Layer 5 of a small transformer language model trained on English Wikipedia (9 layers, counted from 0, width 128). Numbers have three digits each and are written without spaces.
Take only the direct path to the model's output, skipping the later layers: a vector added to the residual stream pushes a token's score in proportion to its dot product with that token's output vector.

Output vectors of the tokens that the questions are about. A number n stands for (n - 500) times 0.0029.
"ite": 727437659378474618514370466668496442794589330524562506455810392447667435506451669474425376717430406326759611538530385308472401557374587563598791631477643536463541564290614345495608561582370495366397689354468428392371506416397343527429189461572716332406213355372533427480501564396357435522568517365617435274443697372584535420639703523611615524466561605670237502835452432567524474591500
"ough": 484591551425639564404178557544465463729619638467662489639602516461606398621644623433361434499448479218624606310291534586374485728400374326643407790791738592453529502316537536368250551298727613563381331593711518471411384464618417408653140615497561434493487482276690485681405220451272795768495623815320324718369659338444727459245573550460718554537322394633544434400372491406413344454454
"ally": 346431790457592480718396616268478485831353631436556765567497312452832269580479492431453375566500572244486485404432508390571507609433430611427510390781594972491553533307454760545424422279347722266438187407431446446166583458549539268560161467580410367457396451409661737632533534332602621475486602406420471356448534525770591589168761528591523455569269547589495571612521580336541735771442
" attack": 447336591615552455493615726311544464729358598519532539398741579432535568557625611591568376492548472301447548546415514452326466454544618683629386428640633814378606331340682499567411464632529677534419538387586362295440295413656538464520417495549599555418321455630369524563550360381471604450364557532440251537295421307513544700440472490372521685620430325444567551453450532500542458501551
"ar": 573748334559500680443357675419419442487501700550616456373575644544690677491440530681421426411547541320625407500509677347598362644402429516632548629433408454375434570377459488600439466461626436453708443377517481444480532446364401498555248433374590487388516307549422523617574493498389522292556574412314260490563653532613393523586539486406571531386623606667483433497644559323526704468539
"ish": 568448530615487427485309384276447488807629556499707586708478511492680359568491530517386473517602462261381333695317624219486325557566536677388705422571698726254572432420639284480483649561695586385521458267451458665485617422471287466598181566555450580451363441618655126562438493458365717469647673675518470325518420628664623274557653523662500440487565426169305615429419617481425616500576
"D": 581437492704485462572550498464670442561496546472516620510615526588620469454625609569361734639454499361632599604435443532455313585482511551630504525376495593364469594555467576402401555545317599353389494423526504507478372538391588422532360534476545359332273365425670425554406504395557553468596508433512469621472455586637497433625508555471407507477437330548610531604317464312476346610617
"light": 681385390557420518641436398705408330625382562406664551566623472497607363608785623160239415528369496307626370252425725367638262475664566455329533296660727635575450477302588442503604700458636436363320499326513448629572553557423430609640240654620688208681264605647615338445578456390539778447462425602307429585402456488586533598448649561436447440642600525505465467324493529516673389511532
"spect": 447531557819661516456421399211616506750517291431516455464611431586669413708669681515321571306283518202395488402617479759336788280279643631422403355602666561347438497408736578623540513368629559415533307582449496618588633433669308344606177353585683408535462579626276521435385409537459649669512544458524468483263574399635415511299545478550390400492547546500262372419642622695540490774527
"Japanese": 453458602708585340565611538315586343590330348424519712686629673627708278614592689501386377359407471203664637600566555447409485463396474468405503360395504546373500475308717430444386379572506783490486638435551270583616266529496513511619204659402705386503387671664640706492667455534468798243332455405264584663231392517406632778483486535594427541586439493132488507439514515509481410430764
"ach": 406658632669532518517388571411516452686482507607514456587568504530618316497781449417349681527414650357730446632539656355256356548304389545472530556523490430336479458421628698516541376513421487405493356567531489298324557357512395349423142154636660617644318573566530304672398593476467594625376633398406434421489659532640689384536520545542444539392862497378577429401511491629620564449594
"tten": 403299575488415558442385579390557585738563227663661565364561378656582428795769466742618534557290447087629672354392652418449415429488700309481662597647730637462575582426415610489383554544440525588299407469667481489561604443719215439681201639550624496510299576317409711549523409646667639468327631509493545387394605071631540322438311542616485315565398102520492609331393402589520372580637
"mp": 624517475772436292456588795546626466743486288609613495277802430563639532713604478409477474531264540295442391491530517617613302466523446598544511668376459687390537538428800432405539433529780435494466508439608599523362456482677330360437181462703770685230473339313467424587630394719624480641240519421524499425456523322327436495572462550499480672646450405466387476336368452569514286414661
" history": 337439594572445451447412362460424592776364414511559681495597462483647691504579672460599505412391477087673416291661455321720440678447736421570582675619533668402643488425510473426423526458437663430352455642582288470550609464443649509652439507536623488305571381495605709369574253345500430513580576464579428652201484355498677421435420530629507375534706337257414419628385348540721419520543
"ee": 590445643360433271768199499635685273736528529092471573441520407517708419451605689588532305545646457282611566438435674347407549367288636697538565573565463702460591276335489555498428416543634550549533729535409358599534608492523232625631257407606625505596244635580354615783574434483390656422361479362492292461456384649536650517511464559709343245521443522542409471588314411402643503506694
"ver": 452665781633478766467468503438634573568503484533366472568427358640445513611586677362588416382284559188275561454561554529679357529413633427587602499509616470551457592521391690461528406696486387322614483355580669399482554475569513231536246401439618524536476636547572503579616204566691420530498639451380512362444282378491521451489463521445514470357661348369373457453661578360578631592580
" its": 543478501578411631416251528281572206727391482416410731609595480493564484565671506562705630500355391098614474543421566527468521531503502575588499518563408652565500519220560547505563472620535629555569508558463373518507529456676466644629503539415648235509515343520556466502474458362567581386322621551420699468193496551334549556478559502484552436496392504458384553414550360639539520504414
"write": 607647732542652377445446482245392266583316524556531621585524456542469528514786502667517333599320372171419544620278630525437355675357409570488669465480495727200493262328501592329568400255580832480313438361549458517547593506841720495719240420762529247628498461476387483568618400527456541371548587451265724653277439678621619440429767524507403573379516378653432542419474460398717453549647
"ft": 549530454727367463403597530426546449600333523507333551520628314609745206579517748339529421520187510226341499753381439326555392560672846804464605515575551674271545458436567416390465558896693457328381462473640551414464368491520436316665255439383617776475372435454692406319704346690502723738382541395489244533405421405435649442588302479394484506381589548704372452506726359545623485533666
"cul": 413294387737558567699547203405360450720627583474389660483770490602685510650623488236686355756357763194458536265498395452608741269718524346548602322625386923317574552259409368456361451442530533493441460524505455475334687488480573470510181428824658254473315341367510566591748472600449421513430519525541355683439447529607540735614336540449497245506568574536289382357673441365716532726511
"&": 540639589319407463532566505356452338843344371455419713470658389612583515670670599533308746508459370284721562398458589340300533449524655539602625323404451769470538414423411559289392440449456594287555416300579490709551567549688542402552159700446636425329306608464452617721610314537443431525659571682385700587399516319637521387607445552664557449433479442625353441521276368499460514569569
"in": 437570671418546658482392399494709363601500533366504471397535590547828370443566531554647500528607575288445382537449573446633352673565277588454524640488542567463432592531607318571666416321485403444606712564546708382537481480456307507582324688473401553384523466591374530685610483349374495665345356602599559386555576635484461426520467512467543339457422614231565537569327283548521366354533
"I": 430474540701481477683510567340427563702578572443282673500678376623673372538546456562523719425526476357541462568475676380453480662444541428382504591411380631447480500503562552553434450611496619434392528456483397629449507576345554656497319530579623536366467407555484473561369271546340632650291509485498539516475313586671533342518562558529545334546351442333557484610230450456562346632581

Each question shows what one neuron of this layer's MLP adds at an activation of 1. A number n stands for (n - 500) times 0.00061.

n442: 483506386497384471434563509540547476519553475602470516473417526498463392517396549378405435662543559528409604572535685525506364525506533464414540562388445434421620614416591571460445566488493646578498610402525393527574381434574352526509641666496431424368438634594566561541434540401611514403564545441515498503468501575429611393506411493432357536421548563265565558452508645310611626445471
Which two tokens does it push up most, strongest first? "Japanese", "ish"

n352: 529487525510573632502470514454578443429494416443517385475535634402591382531548518615405567642783451531442542402536611484525560554539600361572418555435517476358361557488404485448469514520577415507565522281481462430465398703491434362469500521374534494630453440537640489430596471511588387508585379400469497703586415500558532411410571501421427281575465500592713533519352528492440527618428
Which two tokens does it push up most, strongest first? "D", "ar"

n83: 476414580570440659389542350522594556462411487490428472488365606368530578550493488525655551451443428378447556493554505632503478494616650602543508629445463565471521407459627517581465543453342618634525373630536495418458571499451334529592718498434445520502403577347574554594562461452496566440439490382494413429424580435516477409470453616606555390290490486540608511468399402506454590516492
Which three tokens does it push up most, strongest first? "tten", " history", " its"

n58: 463550521474471344442325531431525700533476507475486434451617462498578438430370411634563394521487514631414502467451517423428408478589442687608416444415517546634508756472426436592462497383430385497456615576670428458456463594504502649437463438358446729540578416516420429534493629560383727470505549522536576537582622410527397453568539467495485676410505436447477554542306507384563439560478
Which of these tokens does it push up most? "in"

n43: 457536485436478417534504566451510445493382437526553483468683393428596546580494602598547437518385547545578432439493422537411479610430600375448403554623540386537500499494457458435509626466489480519574412449378480469501554539372560326538402476488579473614492649473445610539523400491533672493452374398471646572501497501493553477660599455382600494530470514611558613516424490426427361482489
Which two tokens does it push up most, strongest first? "ough", "tten"

n267: 482620552423506472571552418584415501427399696580624395502490517469646558549485406513596538396440686557516526662552414595588549381473501579523444614533460573543512592366520613532456507494475391562470467600527330391666533209346410462478421533469373419630481374494602723576474598465371501497383543596462379510579573407461572434394641472353474589542382464402574554469500603408415313501494
Which of these tokens does it push down most? "&"

n104: 515650660461600621547550473507396444454426579525556567383543683450561551623668508309390666414577526438453397489498472526490453413338506393581600484569457509384641366466480417318649479572532531433487507476402538606447502397587528371453475411468413401534454436528514397412422482598566597522557526476514470526456521585397500401613596577395318590552559633547464526582507562461530398488538
Which of these tokens does it push up most? "write"

n410: 495473614486568480427562466521372516302529599624551548491613506513450473430491359500575408502539677572574460487520610607417532723397416447626419469473655622410473468543468517469425468421395533309464466541493454528450473455540436487621403410517380437584409459536455461685534513590682401512567592622427508525577597588399436546432470412669483378522445652600687474400432452457442485398487
Which of these tokens does it push down most? "ft"

n196: 290480623554378622479710352546534621663510609444584469469566575412550463645543402498516371379615516392347616492346482539547364525444448488505696287538529446414397509435484481572564528394471527654401573562597596410610482466670598476633521350439463476384467408513438481344344508541540446579520542540572544501476408670511541587531457386500522493561499440533514584566477498449300556530360
Which of these tokens does it push down most? "ee"

n345: 695562622539606494549655495568556474375487512552554518541343508491442369518552435442434354498542452526570674537590473422439471426624531452509237563490610398454598503465579408480500560597530611392466399529493435613454458595536410562387529572474466569465669510542497502529490475437504511550443450486522445506510495585497396626578423503475611380422526440337538550512405366481562517426404
Which of these tokens does it push up most? "Japanese"

n23: 539626594419546545350478635411490439440374397516405598475501442427464464454539511496502598516545676472408680465529448538457481458313641506602432632402550576514577538478431436592423459493431365535575495560535414394449606390479449556400607494466571563351510686284498570580550567500541420342677592552463543543550346509608444472469629430508572577554570634596446430482528404483520477456446
Which of these tokens does it push up most? "&"

n60: 428572598672472522548400460411356580505313527632481460519426440541511546406582534707492604478479446360562448402473569529587631574589428210551511586465578610599442511482534538434515312333574321544640384339335439524418477432527573528481596478595456472536576547468542687530537515567554539435413551225659557405478644507538665336548434438540560450426485541665434602497336431362490622493557
Which of these tokens does it push up most? "ally"

n59: 645544448481578550386574606432658570494505631315397430727667514507602446521436477389513457580402515497320477469438582442497395545501471375587502523404561683594606467607429622450543617417416421534382557562531646404401223551509517477478552496548518397525499454408464600465494526487556581533479493512581402492427358572469707407512469414492500441448540592514543464552554589491430324485490
Which three tokens does it push up most, strongest first? "ft", "ough", "D"

n77: 464590514591368533477486589456475444424477525362518596511638552428471461551418602417490358546447436398505568512509587508404504407442493522452443369568524574349488416346420478447524477352576594623390510596685587441340656573672388572591522510550475701418506615620473512489644398606416510506481662447337462454444349584426492438470566571535417547479441620542486521381565552611429616374510
Which of these tokens does it push up most? "write"

n21: 513480452561597478723480503498590548488499489535458467432404630444568464495473653647576388506639511457462545608372567382408495508496558478419524562522555412462387544536463535394469537532526520528504507314420552538529672440501444404395408556427443426376536703540347591704448449467622470389513448468565564557466445535630598566495497541518635327512483343539411529523393485369611521452394
Which of these tokens does it push up most? "ee"

n33: 530481579469543409474545552551510501680471500391525603503479498520279490498374568528588570398538593525644519451384517515540533480510584473500497524584484376523634508412465309374432450464452472615633382572490474525580486588305592523334603341523550609584582595525430510376606473364584499467479468483519658455344647616521443426480550458507438361573430505408428414599504450569528551570420
Which three tokens does it push up most, strongest first? " history", " its", "ee"

n329: 570626458561576429420675533503411549394480535313330605665491590671544538623408503487466517551498480638418516409621502563495301465675404389576570406563325539534466488438514489365380588408488572577450366496570672468398556469247408474333487571422680511440531505502512382522604623305533617700455472530626471525547383552435566524384572627545691646524592548467496500350479573204422459390470
Which of these tokens does it push down most? "tten"

n156: 503427463404475514513282415546414393547607486535594382465398550403382502590612614471527446443520650646512524422455570426570485586569551421626617484515459418564527512638382476478594449462540526634334508378485574420506412419557366406604574640503330426490412556389493548550481560526531627492585436479372623582529488532648651371604419407417586457477582309476592527535449561531540488524412
Which three tokens does it push up most, strongest first? "tten", "ough", "light"

n25: 522424473497426627478590313453566509449524617622554392481451586413519515554650366660396488545478460334517676482584439596342554621535570339511508540650468586439530384504414481617438573495514662670447552553466468404535658478485528523405473588638549403608673331646570305244352516553467467412579481552616708451675391330534483435284507638313537541485556376462463469343481344489379673410667
Which of these tokens does it push up most? "tten"

n232: 466515370565440562518563604614313497296418670410452656522449440566464406444441250567432545579496641510585433552620471649575478633613473481427520499446492473394648521490436454564633530551382423575528519430541455441512547456442558433404523531519545430400579509716454332464349498634430533377575604539464382436340594507634448380550408517517667478699474550412556429640369506634436560493419
Which two tokens does it push up most, strongest first? "I", "ar"

n130: 523404395691465426447496498354542569524316627533459461662581562348487528468542418326489482588500568571517528453586646525404635616484393505566567557496438446483289472392489560485364344608566447485431347476525285577561615539486639505591518408404428607603449606473624529463490550634578405527473509424401449426532529523449410457306476554531476513540494553575659480479454658458587524472506
Which two tokens does it push up most, strongest first? "ach", "ally"

n276: 532519513605453565461563462550425524523539534519538482516408525655545549526576453654491461450430370604524660532354480707433450546463467556448531437387388467564767502588374502634439480358495334340481489546504507461482562579601408415431541417542561587536626440463431503556607483483509293362503388601469622583475390522470392452436595455521428579409460333560505609495686440449572678463406
Which three tokens does it push up most, strongest first? "write", "ver", "ar"

n248: 469598424497511517535495459559347394562531587599488371512551626576465330555564666412411476440536569512562516388446621487424342326517395547547390430486387553448574427533395581386379465482435422494515523513477519563572498486539422491424581569384541446455566527534490435659474638495512716512454629440487556562614518618430527633432424426643525387473607553600382564429537457535356543506459
Which of these tokens does it push down most? " history"

n132: 495522467422359638487435409513429465548492468639568513305555529496524455555581562464525493502418432771493499472507397511601442458293440406620353362515477560450711592400554327340531468444551632395465484562467603343631636362437390496495465627535416488591589566467518346473726555508584485511589460536377610488510504573550500415495570432380376723450512548436638530431606490527694508381492
Which of these tokens does it push down most? "I"

n174: 558575508394581481282490436583630548588413569600457512539479457505436530522628472644481527449547646408592500426307677514614594673645465451519406414456519370571492595531439660371475473667569422439500456524297502273390466489438631508483516555531556481422401684453427524631508505477592443517530419389557527535460474439489673372461550469452432300471418502415517405537538528426455493576515
Which two tokens does it push up most, strongest first? "ver", "tten"

n490: 404588277376504533579526410448423341490554563505614597558425507513562464457357419505444614468434558497470277527338419356422303373484423313501464530582743462557621486372716431496535458603545575650503484518481603454551483497336520533575500473464548362485420488639576537563665634513449459511412496418650596498566555521447481542437582493638485592537441433482574474716601339450347564626555
Which of these tokens does it push up most? "ish"

n217: 592482547452413492503532359505532537508475621620543445448654493506387446651562544646467471328586520374562632429369394395442612517420437400360493422595658462428384639718374500536510698502602539564654594461534653448516504440577516510496376596478295448395471390497690526444504409543597503499424508563441397493519519456542513446606568479381463488475503619686471310488500341546497349512542
Which of these tokens does it push up most? "ough"

n175: 544487538482491602556702371558587446438336571415486565531570445541506461531646390533494446537455491532388509566531476535339526423410533606480386630492562648485467479539464387389596492394444503358516540562533602355445588482295302483548530449535488679513621507480276523622517523580610472643610477466430436486657481489434501430369426520413509569416412546582341539540460549727647558510451
Which of these tokens does it push down most? "Japanese"

n305: 367460485606614609492464382566443315416641498512488411357488342520484452687535444346493549560634518424401432524679572609458338446375344425523545452386597437472556498419452453407498669418364417394382740443686691622616444524626661517473451558496446513407470646546545418418379529570572557598451575488400486420569501680580548581269479349432538578531445466710608560433543449655583437568559
Which of these tokens does it push up most? "light"

n268: 620541486463514496419424458554560403411400338440426460534575546499392555490494568497325508552472494498526508474448675573490406508513543595473544552476398440479493545507447522462567482509483561534551518619511447547501570599583511429467621516574478525408525585500325579461477505358582551426531330598577495676318437536474584517551506531592498515442545508626464354359624548412402630550502
Which of these tokens does it push up most? "write"

n412: 489401511500448618537507429536408394685600555601514460446662529486469572515546461387614305703532570613513511367437496570471562571244702437504549418467457401407392548526496395418341394526457542557398418454436441404648545400522405619525438475441699485451555499418571513683582652452335420607480309569487475292358486637565806366400616545467482551504428535646542589665547490583450438494502
Which of these tokens does it push up most? "ite"

n322: 582475551380471508428292464415456495606390568512364463532532427449577566501478424432479580384546531489534467419465410493478527468516414461402436677646383346368426589437387274228560498645403676572571544550399633431496482474448429619541417522723556473432440500554573506643682574416355502663405519509568580605459711447494454557658629560663444388389479553241428541593493542557418680524623
Which of these tokens does it push down most? " attack"

n271: 508463519478497532407484488546439548557482513393464459453548479411495499531463525449308589379473582457560647540493389601495528494518483534469512410424541527596454563493662574491610535253484312437358379502524520460432546490588318358355423517584507612626576618412596584681488585654588434530546431597462533398565379602496626543357575551381419381355551543511520564534590511544547427584524
Which of these tokens does it push up most? "spect"

n74: 575531432433441500416462361536545501613642400572523580456558501431325523559464526556492499411530512428476658570503467636524596423483542375568512487469498496362430499517630400442547468571398418453548500510520491612575484541531418490453476495582508533420465313403621455439510469392422518481605362606402610366555676447457511428582569591456369554479576559520705480395554444660494515529603
Which two tokens does it push up most, strongest first? "ite", "mp"

n218: 358467290377362496552585420557413428595533507560514523402510524408568419634404460478549533456569496446438399531536510560590457486590595450378660606665482582564451575398421239482769613567491413519424541444531386351508551653475487539471580534478464460593453626420430524530520654413482596488468438473568418420490476599454452418404589517510623408520455542473570592646530440384528389666549
Which of these tokens does it push up most? "light"

n220: 544560500453526576650657503473535480573340362496395351469510417506589628527591417350480586442494432596386604384442552628489519385475509523558392475466503522319478576505544594420532356515436591472632404414553540650509476466676499366520373598317369381514472458441541416484604596602330486446535611535528526422581535581551501446431613426509533568654557669640463463502350452562556430520418
Which of these tokens does it push up most? "&"

n182: 591422612580531572441582409508395619431546426313363578551483370388595619739323496405626602493478373309764580524383782634426454494534276508583638655541365665568316413452528555449594413438580619491484326334521398547509289517423516492550679395414498492570540326431494614573373481466492560518462636597536592560376295592599498727401478374502547234447367543429468593487614627535424455618486
Which of these tokens does it push up most? " its"

n158: 567473463465521518626500597614484806472597608403692472536449634579535386525483560358322528486506444424430623459558439507581390509610588293239547428582638541498548425489570578650398512566432671554449454489451499470284522461285427666491403472451389372426616456325484569529430341416605456438479539611522432526537550530455498340416500528534523398368410563598644596570502620537349492579612
Which two tokens does it push up most, strongest first? "ally", "ough"

n277: 545320571590534588488573499522622439464618553508505497533337464600422556440354424339618514469392476611477561425479522503503499554633519493586492358546535565466607588578464495524466570539609475423534537461465633487514600584503511480445460555380440432498414523417378455396534643456420466579430459520487464484507354570460679536542425450501423613281523479425568594515467452529547600411463
Which of these tokens does it push up most? "ver"

n318: 559628475446552463513562480579467500520500396509400442330518600620682683406553274626600469503589596729554436588496509457516587460543659474533397436414428675391471577578684480467394552605593540533487549466416465455555504424464387292424365354459653557430560357488530543526435438494462527420468498408424618585510537405470536557325358486552440448461598627402630424479516519536385586477626
Which two tokens does it push up most, strongest first? "mp", "ar"